Layer 8 of a small transformer language model trained on English Wikipedia (17 layers, counted from 0, width 128).
A neuron's activation on a vector x is SiLU(gate . x) times (in . x), where the dot is the dot product.

Input weights of the MLP neurons that the questions are about. A number n stands for (n - 500) times 0.0011.
n38 gate: 397 337 611 431 544 251 518 396 416 450 341 473 609 575 363 396 305 324 545 364 301 628 555 325 507 518 603 627 588 402 496 577 322 230 482 609 385 535 407 423 463 515 599 489 496 614 547 518 616 518 482 363 464 172 522 478 627 455 591 634 451 428 504 560 637 496 626 676 701 342 305 526 335 514 384 439 525 629 336 129 496 458 673 468 811 541 489 556 428 756 534 604 531 444 513 525 464 580 432 619 635 405 434 339 477 614 356 273 451 633 665 608 601 515 748 470 445 565 415 315 511 544 786 604 673 597 541 391
n160 gate: 639 529 729 613 572 554 529 688 656 527 622 377 714 503 651 622 510 543 427 513 452 607 618 487 557 659 395 771 581 584 621 326 470 704 587 693 546 459 484 604 625 370 736 609 579 646 461 490 490 674 522 509 410 546 683 422 661 378 490 567 564 692 478 567 516 709 588 600 436 360 573 510 611 449 656 643 604 513 524 477 465 644 500 382 506 570 621 467 417 718 553 663 581 566 485 616 516 669 589 572 417 584 403 553 372 431 413 615 643 594 462 566 417 490 654 378 341 561 602 416 404 604 451 589 664 625 573 450
n176 gate: 457 450 550 736 609 410 701 846 413 448 538 518 388 427 533 500 496 700 688 560 594 729 517 475 625 483 478 551 646 693 476 496 424 799 347 558 868 679 516 458 630 633 708 401 606 480 685 628 560 537 553 400 525 412 529 308 620 746 400 516 405 492 516 496 870 525 953 500 484 470 342 719 554 842 317 577 645 563 669 450 557 456 278 746 689 440 297 479 397 512 525 471 426 615 515 339 545 552 613 724 342 528 677 624 340 520 578 533 432 617 471 483 568 530 436 867 579 459 294 350 445 616 617 483 577 297 559 727
n191 gate: 422 204 556 737 586 642 519 457 522 368 526 579 448 759 681 504 267 462 473 665 570 701 590 407 475 373 461 409 422 331 733 598 421 377 304 570 455 457 366 675 425 504 453 419 557 471 356 297 668 533 616 507 412 680 526 612 544 341 474 320 442 397 461 370 592 300 402 653 467 550 458 519 552 500 531 350 464 289 484 455 456 439 586 691 463 373 442 353 570 317 348 419 621 611 746 389 558 388 554 564 687 479 583 397 333 460 360 662 343 481 379 511 221 473 439 526 373 471 677 88 477 399 526 280 603 402 330 557
n218 gate: 361 508 373 564 496 555 366 588 500 290 373 568 599 586 496 357 611 364 457 370 579 485 719 393 419 511 516 570 576 524 623 472 512 477 451 598 488 684 570 374 315 481 762 511 523 373 541 443 555 236 570 298 353 512 402 447 719 690 652 538 492 583 453 602 560 651 484 278 298 433 535 554 531 601 633 437 552 488 230 669 563 427 538 530 131 265 401 264 575 816 675 489 663 601 390 455 515 365 608 608 680 170 666 484 567 641 530 560 336 512 309 558 344 512 645 736 428 247 546 453 415 523 664 728 543 492 488 539
n256 gate: 456 421 642 515 389 524 512 416 454 643 558 363 603 549 496 171 573 535 375 516 447 492 404 637 445 450 297 353 698 335 552 835 388 652 617 466 330 520 619 648 515 519 512 489 624 284 485 564 508 281 285 537 511 216 745 580 470 690 515 485 512 616 453 754 489 394 628 609 687 551 402 954 744 366 574 310 360 473 524 496 530 441 362 448 413 469 591 206 647 683 554 440 516 395 442 655 578 496 437 496 578 657 496 664 314 567 556 444 559 338 680 430 473 690 594 527 523 715 412 598 593 549 412 690 363 527 477 418
n284 gate: 703 465 436 756 456 357 532 487 405 653 460 350 611 310 586 629 656 334 549 545 371 377 412 235 569 659 467 202 219 295 457 699 424 480 410 618 282 546 566 389 452 444 323 719 318 438 441 531 89 543 485 424 363 512 480 456 528 532 472 664 558 761 527 341 712 394 583 561 477 471 402 620 389 403 334 519 653 376 463 456 372 645 424 313 594 369 521 629 610 623 423 500 339 439 446 221 535 508 342 689 411 687 205 443 496 627 582 438 390 706 492 289 569 230 451 693 488 594 544 283 605 555 599 556 455 597 464 683
n328 gate: 548 446 340 254 247 544 434 565 705 576 652 500 542 436 626 394 593 378 397 536 809 558 516 492 448 527 933 441 419 500 447 484 453 481 596 542 280 658 372 411 590 662 677 550 409 606 607 473 635 477 564 548 431 609 622 295 596 437 650 473 460 439 589 694 416 734 654 694 641 440 433 387 384 640 290 606 358 481 609 310 315 615 698 629 481 476 684 614 538 577 449 637 738 618 280 615 195 468 391 359 579 407 373 389 584 515 489 565 441 464 625 437 488 649 496 496 604 550 399 313 759 558 612 626 258 367 531 726
n388 gate: 500 629 431 672 413 496 729 534 597 462 496 614 525 338 397 548 634 430 696 697 564 507 740 522 552 453 553 794 471 381 496 379 664 802 622 471 515 708 749 738 460 594 537 717 588 285 536 428 500 586 567 625 425 467 632 688 403 416 432 361 421 535 621 419 489 321 508 478 433 619 559 179 348 518 592 302 542 682 553 562 307 552 460 447 347 422 698 485 561 843 544 766 511 456 526 504 602 643 535 390 459 393 657 452 511 539 518 596 456 504 422 482 452 434 393 511 421 618 627 586 635 396 601 434 681 482 588 530
n418 gate: 588 537 519 449 552 709 407 461 541 400 455 352 493 283 653 358 559 315 318 542 565 445 537 548 643 474 376 526 511 481 608 388 287 577 577 478 639 481 608 669 165 341 695 846 519 406 493 515 405 748 611 599 529 545 598 419 449 455 504 435 301 435 535 515 569 394 731 523 391 618 466 574 618 803 492 327 571 348 439 607 568 245 545 623 322 223 672 425 536 507 534 489 504 383 390 358 597 370 539 493 534 521 668 542 519 504 616 446 251 638 312 500 492 519 402 436 408 555 370 607 287 820 581 354 330 478 376 515
n488 gate: 380 382 525 406 405 674 636 267 549 748 732 569 369 556 601 737 591 525 386 631 403 516 665 303 425 582 543 208 541 466 292 410 359 271 606 792 221 345 644 480 413 599 530 472 429 660 455 459 555 411 611 516 387 541 318 442 565 596 435 367 568 444 476 433 909 374 427 475 512 534 529 438 484 612 534 472 421 455 530 446 464 654 504 186 808 298 415 288 281 795 529 439 466 437 474 423 504 364 348 620 399 480 679 534 555 803 545 698 550 360 540 785 508 583 601 471 644 524 500 572 446 619 586 233 626 354 167 504
n501 gate: 444 456 756 632 414 526 427 520 437 348 494 517 459 475 472 539 353 432 402 591 453 449 516 399 669 814 556 387 516 562 574 653 529 431 462 509 680 397 423 617 382 567 655 503 571 457 744 616 588 378 460 399 497 666 340 751 459 432 519 634 484 372 576 458 478 280 523 594 463 510 390 529 579 512 607 485 457 443 404 449 407 509 309 519 528 621 477 571 462 494 626 500 688 613 551 575 475 635 340 651 552 467 473 640 401 528 516 512 432 746 606 552 578 539 503 346 605 459 589 412 555 630 456 510 289 863 432 523
n38 in: 595 349 677 545 473 504 676 384 530 318 631 608 546 507 492 523 450 469 731 441 538 226 404 489 555 237 456 868 401 374 467 707 581 310 557 462 523 440 689 359 592 397 354 440 674 452 560 462 484 481 448 361 447 715 477 309 655 426 564 568 271 485 431 551 477 451 767 531 627 281 715 435 317 530 769 556 655 416 667 431 404 654 523 433 474 508 299 384 496 371 523 575 615 512 479 357 570 441 330 546 527 474 540 625 219 441 414 380 395 536 384 481 609 713 293 600 553 654 354 213 299 470 523 314 586 388 477 207
n160 in: 461 544 391 467 481 769 650 457 615 655 462 665 493 591 551 651 612 663 443 542 680 526 669 734 529 660 613 379 374 554 674 734 711 459 504 677 651 664 580 548 447 615 747 489 485 580 724 482 401 430 652 375 684 414 456 425 570 670 696 665 558 580 543 538 555 640 784 584 562 393 607 508 630 737 470 303 504 807 585 597 391 543 470 580 360 710 666 564 460 467 777 474 613 690 681 588 504 620 449 477 660 557 563 637 430 554 456 559 511 342 555 576 592 447 439 538 459 581 391 550 534 582 683 542 553 768 432 748
n176 in: 293 582 513 619 483 543 342 670 554 642 483 509 772 528 373 382 467 492 304 364 369 339 733 554 600 512 509 609 599 483 480 383 412 653 590 643 651 409 637 269 404 662 565 533 572 524 557 385 301 651 596 687 545 575 287 736 492 458 364 549 534 581 222 525 373 672 842 394 459 521 390 663 612 719 445 395 444 442 655 450 653 612 404 455 688 138 766 429 721 893 736 447 660 470 560 553 335 801 460 492 453 647 333 670 560 572 704 463 742 629 496 576 763 542 683 588 620 643 471 406 366 632 595 521 593 592 487 628
n191 in: 438 480 597 480 620 323 661 311 285 678 472 454 496 680 374 395 592 639 594 406 244 368 637 611 234 480 412 455 600 356 477 429 403 504 678 591 508 487 446 488 597 544 732 736 508 403 618 453 602 445 504 634 216 323 508 488 575 293 154 551 533 649 618 504 413 488 538 737 512 459 418 303 776 609 500 738 508 367 542 424 391 393 448 210 492 685 467 658 539 392 463 355 425 390 644 551 706 450 228 476 361 496 411 672 434 272 492 724 292 459 426 406 721 504 414 403 771 622 512 673 403 588 560 366 668 512 322 643
n218 in: 476 545 720 725 546 625 614 496 444 492 481 603 481 422 317 240 648 458 740 399 567 428 333 839 515 572 685 550 428 566 632 760 706 338 448 563 489 544 430 504 561 470 543 716 297 758 384 324 612 504 493 634 511 508 377 390 608 707 549 745 785 278 511 384 440 571 397 566 474 644 643 374 413 474 427 445 642 648 630 333 456 565 678 559 414 628 594 584 619 345 450 619 642 369 510 384 482 445 364 511 508 514 352 589 535 441 481 422 678 426 444 300 659 538 496 443 481 675 314 368 293 297 644 527 221 519 439 512
n256 in: 593 488 292 383 663 312 659 734 387 445 525 637 306 599 532 459 512 546 238 667 488 322 337 318 798 334 475 533 447 320 516 818 430 383 568 440 393 521 295 423 230 370 449 472 430 445 348 596 305 532 276 383 512 496 524 581 568 558 633 492 677 528 356 438 632 741 568 413 568 392 292 516 455 702 566 472 625 561 344 398 425 594 647 627 444 496 668 397 652 293 550 169 174 430 478 432 547 449 331 479 375 302 552 550 285 260 308 336 587 357 643 728 259 586 496 410 366 500 324 533 270 443 553 488 471 438 356 429
n284 in: 757 136 861 454 668 677 701 656 268 200 711 358 495 441 482 665 748 552 505 682 495 481 439 509 635 667 437 396 570 399 817 719 632 486 518 353 524 241 794 500 519 467 365 399 765 514 596 597 419 376 401 334 550 425 619 584 767 292 393 702 548 541 464 452 555 491 850 353 628 557 595 580 682 514 690 505 635 430 485 570 799 880 706 482 707 639 380 566 335 323 486 683 321 652 336 546 491 490 446 834 262 563 628 543 712 545 770 601 533 683 578 419 376 340 490 533 542 753 687 577 358 718 514 354 333 627 462 309
n328 in: 374 705 626 770 539 638 556 541 461 715 374 763 393 500 547 469 621 531 756 806 492 663 582 191 454 513 559 408 564 540 483 297 561 710 577 581 579 563 362 513 504 681 800 755 478 727 581 457 584 381 613 512 368 561 602 720 568 881 573 462 656 703 298 593 513 496 360 535 424 726 628 417 552 580 385 475 388 556 572 768 362 421 556 204 581 584 741 644 508 582 702 470 594 460 384 760 709 513 588 666 297 405 678 403 496 492 496 720 685 455 576 465 341 701 549 618 336 598 448 615 849 590 573 434 469 317 413 867
n388 in: 508 453 301 402 274 484 639 546 429 434 508 388 610 292 430 452 405 520 731 366 574 276 413 417 485 295 488 544 358 472 204 479 432 370 523 492 524 417 408 606 178 397 312 407 404 161 547 555 351 430 343 341 531 242 282 468 480 456 657 496 361 601 477 561 473 250 347 367 450 395 371 599 334 361 383 527 588 758 525 607 277 356 409 605 488 630 688 596 516 650 412 422 578 423 550 761 561 115 239 532 536 542 420 488 422 600 345 450 629 492 581 427 415 540 370 544 445 430 723 382 284 492 532 260 310 464 412 520
n418 in: 387 573 259 716 452 509 627 459 383 663 158 170 452 691 354 509 662 558 379 504 367 591 557 500 529 422 623 557 574 617 627 400 399 474 470 560 487 642 352 392 627 209 247 466 376 283 616 664 420 547 563 441 745 294 371 391 728 434 331 491 315 376 646 286 582 461 741 767 765 254 758 785 509 453 318 491 555 675 387 552 470 517 583 820 431 491 743 386 354 291 571 406 559 496 496 457 382 505 458 579 705 483 666 358 970 407 483 491 518 572 449 687 397 451 317 610 496 393 496 657 359 561 692 619 375 275 747 540
n488 in: 479 817 521 374 467 678 611 474 308 619 430 547 561 640 459 408 467 429 252 437 342 492 508 394 552 434 457 271 737 496 428 346 504 353 671 739 167 698 731 377 550 332 572 237 429 532 820 435 660 435 452 378 443 673 593 430 276 588 663 460 372 387 398 408 472 370 509 349 548 542 534 512 779 821 441 416 532 595 436 434 524 662 508 552 553 534 301 766 395 574 834 540 573 358 537 484 572 372 293 376 706 508 487 542 491 631 310 645 576 627 709 416 496 533 681 272 393 763 640 538 662 504 521 300 441 571 354 399
n501 in: 446 466 434 466 462 404 548 460 521 188 542 609 459 621 306 476 244 437 539 535 643 617 736 418 440 349 540 385 448 631 500 468 469 359 302 469 510 373 620 682 458 466 382 357 602 463 486 643 468 483 293 477 463 472 429 631 264 458 466 544 482 331 457 355 449 309 460 306 459 309 592 538 552 530 592 554 453 483 478 120 339 338 593 679 639 458 482 441 643 442 496 334 302 257 581 360 671 504 343 688 616 599 485 359 489 400 442 530 507 568 517 567 673 409 532 465 534 609 479 298 483 397 614 626 638 587 465 468

Each question shows a token from some text and the vector x that enters the MLP there. A number n stands for (n - 500) times 0.014.

"o": 420 649 907 361 465 381 388 479 570 324 500 597 421 461 476 600 419 512 430 648 284 465 604 494 617 516 542 432 536 594 463 540 622 230 254 394 506 269 358 485 305 626 457 478 578 397 465 470 250 562 398 543 509 558 454 567 437 655 452 510 463 366 604 418 475 438 464 555 452 516 521 492 674 528 591 402 622 661 397 509 538 519 381 308 438 589 641 497 496 533 535 409 453 512 550 508 398 603 531 392 415 725 567 581 547 370 377 521 580 445 599 424 606 694 659 410 380 546 327 534 547 628 499 468 543 522 344 522
The most active neuron and its activation: n501, at about 18

"ist": 177 615 524 515 547 509 679 682 633 575 520 377 488 374 353 326 378 555 380 466 324 435 620 552 548 452 520 546 454 564 488 430 587 429 711 413 514 353 346 467 509 478 395 445 406 547 495 465 501 410 552 484 521 347 546 393 386 388 495 455 499 458 376 691 560 607 477 366 555 533 417 551 489 466 499 646 553 498 556 539 616 414 263 267 521 660 461 390 415 427 592 464 592 397 583 455 269 590 687 474 448 615 568 697 755 654 381 562 480 526 630 661 581 494 438 501 283 382 461 477 515 631 302 467 622 659 307 562
The three highest activations, in order: n488, n218, n160

" and": 423 524 610 588 505 512 542 564 630 575 238 491 501 523 267 571 346 478 557 581 355 334 522 529 558 592 493 583 304 591 511 433 456 288 332 430 482 528 414 490 426 549 673 405 606 412 396 463 420 520 507 581 444 375 610 347 590 542 365 504 577 427 644 495 586 565 472 577 259 484 631 637 565 471 549 394 620 439 419 557 648 514 601 365 408 626 392 412 612 504 485 463 576 493 667 623 247 599 443 423 442 655 656 584 491 312 324 361 499 340 652 504 466 536 647 582 512 619 365 680 517 442 398 332 532 450 476 505
Which two neurons fire most, strongest first? n256, n160

"5": 549 448 387 530 362 553 535 484 398 348 396 474 571 517 526 277 411 424 581 553 365 593 607 467 532 538 595 606 417 749 498 508 309 317 423 641 599 407 431 315 648 575 634 398 337 387 321 587 433 334 432 316 540 430 607 397 346 456 696 464 390 333 503 532 508 577 349 511 445 479 612 509 615 463 431 540 779 567 516 745 463 620 379 398 377 653 522 483 443 381 602 453 538 480 566 606 523 664 423 547 403 712 443 651 759 605 491 504 614 345 613 457 624 422 454 554 468 416 399 472 341 672 458 506 439 526 424 522
The most active neuron and its activation: n218, at about 1.8

" ": 381 480 671 591 510 719 562 595 511 521 564 505 446 522 447 583 375 353 667 507 499 311 557 451 589 568 607 639 381 518 594 448 287 317 412 499 542 245 525 528 511 462 558 378 418 531 524 436 455 555 625 446 483 402 447 353 388 339 539 554 515 438 675 508 466 561 609 528 574 444 605 575 608 445 561 515 485 498 506 499 519 541 417 541 260 617 442 404 589 592 514 318 516 394 399 470 366 676 473 420 557 402 507 637 540 314 376 392 419 376 494 347 554 485 611 561 518 468 248 698 472 609 539 434 499 511 460 768
The neuron with the highest activation: n418

"-": 447 472 546 650 543 640 517 613 551 451 415 599 558 547 394 491 453 509 647 498 486 394 475 375 593 524 645 369 185 585 375 408 398 407 557 499 408 233 400 483 594 496 479 435 534 627 508 330 419 389 507 385 458 406 621 544 481 451 476 441 465 506 712 505 721 558 576 490 437 421 648 516 406 391 578 335 435 531 447 642 777 574 690 286 423 583 375 557 699 466 487 509 494 486 522 454 282 474 422 424 418 537 598 484 476 502 383 440 362 439 428 560 652 552 649 593 480 515 387 703 581 418 461 381 661 444 383 553
The most active neuron and its activation: n38, at about 1.6

"s": 430 487 634 580 529 499 648 602 475 491 585 399 676 456 537 594 217 539 233 495 467 427 640 532 733 456 539 458 411 507 352 525 630 446 569 252 516 455 447 560 369 489 435 370 614 433 518 497 329 546 442 453 395 511 486 444 376 521 327 475 478 160 633 460 475 665 598 480 477 592 624 417 570 408 392 562 584 536 370 575 551 441 347 357 482 567 383 488 644 358 563 424 323 397 704 419 415 580 498 484 290 492 529 490 493 565 301 677 591 591 468 635 559 605 674 673 422 355 382 540 428 640 550 479 622 515 465 569
The neuron with the highest activation: n176

" |": 464 494 624 662 529 526 648 664 367 616 464 438 465 463 418 482 353 467 451 578 424 338 644 475 461 589 587 590 296 641 494 589 568 451 538 409 526 314 466 380 345 482 472 392 464 423 547 444 439 538 421 529 484 636 635 514 243 420 404 573 462 293 724 483 583 479 479 567 396 384 700 630 492 498 456 554 389 650 471 418 740 501 520 289 360 704 450 552 609 513 480 408 559 541 564 630 399 513 357 406 389 483 493 445 491 465 468 491 519 414 632 567 566 547 571 561 431 295 276 700 444 502 390 379 679 332 470 607
The most active neuron and its activation: n284, at about 0.32

"la": 609 535 635 492 509 602 540 750 442 390 437 499 607 364 472 642 503 385 597 435 418 574 810 254 636 635 486 446 423 723 464 361 504 446 467 305 491 426 280 206 620 564 658 316 510 658 491 446 413 510 569 370 656 514 564 594 489 417 592 364 436 583 636 604 427 381 510 446 551 479 302 452 503 418 479 546 489 544 372 608 466 569 427 238 506 576 494 489 468 565 421 571 418 495 571 578 347 615 482 518 367 560 452 602 445 315 369 422 656 477 618 457 592 620 575 497 380 610 351 424 519 558 285 580 555 363 359 520
Which two neurons fire most, strongest first? n176, n328

"n": 281 417 654 644 510 579 286 328 392 477 534 422 662 454 442 270 392 492 703 545 556 434 605 647 400 685 510 329 456 597 477 447 486 357 453 600 554 422 484 302 413 639 567 439 472 612 503 622 486 443 443 387 519 518 376 524 474 547 481 540 416 564 588 714 537 619 381 416 500 644 306 604 805 406 422 452 560 523 438 643 553 550 406 331 469 547 498 416 471 764 502 425 585 570 366 521 439 563 400 466 549 724 568 558 531 168 372 367 412 437 505 483 561 449 585 514 504 458 290 531 510 603 409 558 437 549 403 593
The neuron with the highest activation: n218

"89": 461 472 493 605 516 529 531 500 424 343 479 595 601 490 430 311 438 372 372 561 516 486 625 461 494 599 543 611 406 661 525 527 302 447 393 619 556 458 406 330 449 646 486 465 424 548 299 410 487 186 357 330 559 398 600 475 446 387 668 487 507 435 545 505 501 672 367 527 452 348 619 599 496 496 442 518 583 564 442 707 467 612 294 438 191 713 437 468 493 449 638 516 547 543 562 513 546 666 464 597 302 580 506 590 671 655 461 472 583 391 668 460 716 641 592 440 318 538 386 430 373 683 400 436 513 591 370 564
Which two neurons fire most, strongest first? n218, n160

"20": 513 584 570 661 538 428 533 450 421 380 467 553 639 360 448 325 501 278 442 494 551 450 544 506 680 540 487 608 399 690 468 652 384 456 462 399 520 359 309 394 537 714 612 404 427 558 512 512 571 264 431 297 578 475 617 516 485 482 603 401 667 447 370 459 446 763 345 474 436 372 645 554 422 428 442 457 368 598 535 583 616 530 247 485 283 695 446 533 446 462 492 426 502 501 437 615 524 688 610 636 258 554 390 591 619 576 410 498 467 389 633 378 687 552 670 363 403 564 412 455 460 564 446 502 515 464 552 562
The most active neuron and its activation: n218, at about 2.5

"84": 366 500 590 490 553 467 467 462 498 329 565 525 639 423 338 332 517 341 534 451 598 364 617 406 593 534 591 601 329 642 413 403 381 520 419 619 451 303 443 419 584 643 534 318 436 587 374 345 469 202 376 412 460 479 538 384 496 501 677 460 422 434 479 320 502 616 357 550 440 425 586 590 510 431 570 365 649 521 427 684 545 498 276 545 408 565 481 490 642 395 676 452 500 523 543 595 689 705 601 651 244 706 602 524 819 648 484 419 558 419 508 533 704 548 475 442 522 589 425 447 348 553 560 383 527 581 412 474
The most active neuron and its activation: n218, at about 6.5

"%": 381 442 502 610 528 562 502 604 333 410 495 494 550 555 481 453 411 394 593 561 431 275 687 628 530 521 682 722 527 627 543 380 399 397 470 573 568 477 380 430 563 462 502 360 415 422 318 393 530 445 504 412 445 423 508 425 357 471 639 386 295 240 488 453 481 564 365 583 536 499 618 457 494 380 454 567 853 526 363 693 534 655 407 411 457 626 499 379 554 303 645 400 417 330 589 664 528 514 534 590 427 682 623 603 818 676 418 442 627 404 490 501 614 395 435 577 356 453 303 534 513 492 475 532 596 533 417 452
The neuron with the highest activation: n218

" De": 428 384 455 551 676 637 426 556 514 444 512 624 494 485 418 456 354 488 588 464 510 453 697 437 535 613 662 555 295 556 617 337 502 475 521 464 507 259 426 407 501 429 544 405 415 577 503 422 428 503 593 402 652 531 637 273 467 391 588 417 347 569 650 455 418 402 554 630 404 351 562 580 510 229 568 329 401 501 483 657 689 629 490 398 494 604 442 630 532 389 502 351 501 401 598 524 450 607 476 491 460 723 395 594 519 418 309 478 513 243 475 367 539 570 598 580 400 589 478 737 506 532 502 405 708 476 442 442
The neuron with the highest activation: n160

" member": 363 271 532 565 384 646 511 528 481 387 432 575 730 509 421 366 329 551 516 482 398 398 594 587 579 582 558 517 393 689 495 412 470 462 399 535 414 313 522 256 309 416 408 493 479 626 572 412 397 495 483 482 542 459 545 494 514 222 451 493 541 538 534 680 365 639 503 444 642 348 472 582 470 375 467 502 657 571 592 553 575 549 682 389 377 703 378 416 419 601 692 443 451 455 452 573 410 572 485 545 610 550 518 712 625 392 338 577 488 520 414 559 515 486 457 467 361 511 368 709 497 494 294 529 596 606 361 662
The neuron with the highest activation: n160

"se": 537 624 574 599 568 468 594 479 441 555 370 451 360 507 516 372 514 465 518 483 405 565 531 463 558 435 561 565 409 659 410 500 537 305 480 298 567 387 358 416 498 430 491 295 665 577 581 544 467 403 646 475 414 467 561 547 443 709 255 359 371 584 424 485 425 535 424 534 519 455 833 413 726 334 462 547 509 451 468 602 405 564 325 265 617 713 573 434 416 669 441 483 563 368 575 662 524 564 279 567 399 609 542 571 618 529 285 372 437 425 409 300 453 534 654 463 388 623 643 496 405 489 571 451 625 528 462 592
The neuron with the highest activation: n488

" +": 492 416 513 649 467 578 391 745 389 355 340 658 624 438 430 359 404 449 522 673 546 339 598 569 474 477 511 674 437 579 591 447 489 464 350 490 469 358 317 424 573 503 578 373 405 537 371 536 470 353 599 316 504 456 497 447 416 374 591 389 728 548 590 417 537 517 337 589 512 461 527 582 598 330 704 349 451 592 503 645 535 605 417 395 291 529 362 413 571 496 373 300 436 501 525 753 461 566 617 494 451 639 599 756 440 522 389 471 542 476 550 461 611 625 477 590 534 496 314 621 627 541 233 377 470 557 520 543
The neuron with the highest activation: n256

" Ri": 490 380 622 546 446 620 441 574 547 422 453 485 484 447 565 373 404 448 544 483 519 452 444 380 534 488 591 579 459 681 421 245 576 496 317 524 481 359 438 465 638 556 513 357 517 532 508 402 270 710 466 474 627 647 686 454 326 318 342 617 598 719 585 565 311 578 493 685 574 444 513 357 499 368 597 438 503 561 420 716 512 560 539 396 417 617 412 463 560 444 477 492 546 525 656 658 369 528 574 446 450 557 476 689 412 237 329 474 523 361 583 454 497 477 542 385 584 490 395 514 449 585 362 370 665 443 346 725
The neuron with the highest activation: n191

" the": 337 402 714 723 633 671 561 625 512 599 341 547 471 490 406 481 396 369 655 497 539 401 553 379 498 433 552 509 175 545 459 516 499 473 503 419 544 355 432 425 471 604 523 424 449 554 516 616 345 484 492 502 548 481 536 321 477 264 483 417 333 557 592 494 546 561 613 509 275 641 538 484 488 379 633 452 497 503 486 597 551 560 613 430 260 587 479 516 518 498 574 522 408 600 546 577 424 423 438 411 392 635 612 617 461 330 383 528 536 424 574 359 438 494 605 589 446 572 291 569 614 420 469 492 618 559 340 724
The neuron with the highest activation: n191

"00": 546 536 500 620 500 497 477 503 405 330 318 504 462 532 520 370 529 421 549 520 414 376 608 545 485 480 567 346 264 706 453 472 363 460 282 545 653 468 541 463 538 616 363 392 481 460 407 537 416 264 512 504 458 381 585 483 452 431 492 339 556 510 584 579 503 556 516 513 564 424 593 464 536 432 526 372 723 622 396 669 610 639 405 552 259 681 397 605 382 571 659 420 501 472 450 664 472 681 625 383 504 658 430 574 703 370 374 432 488 439 685 377 607 643 555 487 496 498 451 550 374 436 433 511 449 566 300 747
The most active neuron and its activation: n218, at about 1

"cu": 460 340 672 573 492 462 466 491 532 536 588 367 564 379 434 576 397 637 620 437 522 473 493 364 417 611 595 491 425 490 465 419 410 463 502 374 339 591 468 485 485 746 543 518 316 622 555 522 358 490 629 485 742 564 451 440 377 292 552 402 703 613 719 500 635 503 599 501 579 475 532 375 530 329 535 329 546 601 598 626 486 532 420 387 308 622 603 459 575 276 520 468 448 497 363 491 375 481 594 472 502 611 266 744 453 359 444 606 656 395 426 471 431 441 522 422 453 572 416 568 466 481 378 540 584 389 271 731
The three highest activations, in order: n160, n328, n501

"ch": 467 521 497 576 404 483 693 466 274 550 640 443 573 538 501 316 432 425 509 358 388 251 614 448 594 458 485 496 493 640 580 442 458 494 396 379 481 457 337 489 539 449 629 430 609 626 453 346 344 384 416 709 485 478 654 584 500 531 430 372 514 565 641 353 410 641 358 465 538 425 645 435 518 539 627 394 567 541 356 549 583 470 300 338 592 615 531 455 380 582 566 488 455 551 660 663 559 581 565 391 343 720 485 317 658 294 308 322 561 408 445 719 610 590 389 409 485 495 430 663 492 487 524 549 741 391 329 655
The neuron with the highest activation: n284

"ed": 415 436 732 598 527 641 604 502 543 460 448 496 675 456 354 501 520 516 588 367 332 548 517 476 322 382 527 531 375 540 395 502 550 431 574 361 348 430 414 511 396 759 576 564 467 524 450 570 425 528 385 492 496 449 531 458 491 398 555 417 529 446 682 471 568 646 553 466 397 453 538 573 615 423 476 378 530 481 409 450 569 485 482 376 358 629 460 479 657 431 610 527 531 287 766 399 311 442 513 364 355 538 480 622 603 378 302 352 492 472 529 533 484 516 560 498 431 527 277 829 472 566 431 360 833 487 623 572
The three highest activations, in order: n256, n284, n38

"an": 352 525 787 595 601 467 366 484 431 379 615 396 603 503 575 345 515 531 587 518 378 442 681 350 705 504 745 648 387 631 580 410 615 428 377 486 436 225 355 342 483 625 538 451 416 579 448 522 432 422 500 481 582 591 632 481 549 431 463 368 287 481 575 542 343 445 443 377 575 619 482 555 538 498 432 582 612 547 328 466 406 489 450 484 525 810 539 520 573 517 451 380 431 494 576 629 232 542 428 530 444 413 427 526 523 374 337 407 602 354 474 452 632 641 610 319 435 544 366 640 514 610 423 500 383 528 478 568
The neuron with the highest activation: n328

" with": 504 578 634 562 500 636 544 744 532 448 323 587 551 459 290 487 522 450 648 561 357 255 769 455 305 445 522 625 314 611 497 470 608 424 421 430 500 403 492 431 444 595 466 470 412 530 376 417 417 531 503 425 461 397 506 366 502 543 561 382 742 462 667 398 494 518 492 596 419 448 648 632 519 332 570 529 588 420 361 658 533 496 567 443 416 493 350 511 654 511 605 485 588 275 670 700 306 511 403 466 235 580 466 629 532 357 373 372 403 399 596 521 469 503 558 581 468 444 444 642 447 489 451 378 624 518 515 620
The most active neuron and its activation: n218, at about 5

" County": 505 496 642 536 448 715 586 637 468 304 469 506 441 628 317 474 374 359 569 545 494 394 669 600 634 499 559 499 424 678 489 442 583 553 540 389 561 404 381 401 447 477 546 434 522 508 423 441 352 474 645 565 525 477 623 404 280 369 587 550 359 298 755 605 418 504 389 506 425 384 722 482 591 547 481 557 619 402 377 643 460 403 444 472 339 759 514 461 425 510 570 240 482 562 593 618 523 528 440 559 392 538 522 769 482 442 389 453 535 311 495 569 558 365 471 655 378 254 320 655 616 644 431 432 576 357 388 429
The most active neuron and its activation: n418, at about 1.5

" in": 425 474 569 602 535 595 566 686 508 419 357 701 588 528 442 383 497 315 673 484 480 453 567 425 395 581 515 519 216 472 558 385 423 468 623 548 409 411 472 411 553 491 586 488 436 431 461 415 454 550 593 482 456 454 607 345 439 274 524 523 729 338 582 531 512 546 470 555 399 545 591 630 565 299 479 493 581 413 450 633 591 598 536 312 414 657 413 744 482 556 662 627 535 478 589 566 304 533 520 428 344 536 449 524 507 336 317 485 393 401 527 481 396 416 555 486 463 557 325 737 359 545 370 391 540 501 434 761
The neuron with the highest activation: n160

".": 515 496 704 665 499 445 540 554 326 404 591 451 645 413 463 414 341 539 585 551 470 392 617 411 629 539 726 525 416 673 420 554 338 651 451 467 385 256 247 281 343 591 698 255 489 502 562 434 324 627 491 479 545 613 611 419 553 321 421 554 306 549 526 253 500 482 528 506 552 469 491 447 557 417 410 438 505 506 479 376 642 382 523 356 493 754 484 560 558 426 492 484 529 450 655 559 373 696 599 585 360 543 510 696 606 510 442 478 482 351 610 558 578 588 529 484 457 455 375 650 487 510 473 354 466 475 418 425
Which two neurons fire most, strongest first? n176, n38

" Y": 427 482 674 668 449 562 555 552 494 432 459 509 409 468 431 478 406 304 499 555 432 530 631 377 600 543 653 441 477 743 415 314 626 411 459 400 572 341 400 535 615 539 432 256 441 462 512 432 334 601 545 559 477 580 621 466 313 310 404 668 467 421 542 459 319 455 569 709 595 551 686 432 692 434 642 507 551 528 452 557 674 545 497 489 395 709 531 396 652 400 567 408 464 423 623 560 412 530 378 473 415 544 434 571 316 539 442 417 341 326 607 399 439 579 501 502 514 336 306 734 453 595 572 393 571 331 464 582
The neuron with the highest activation: n501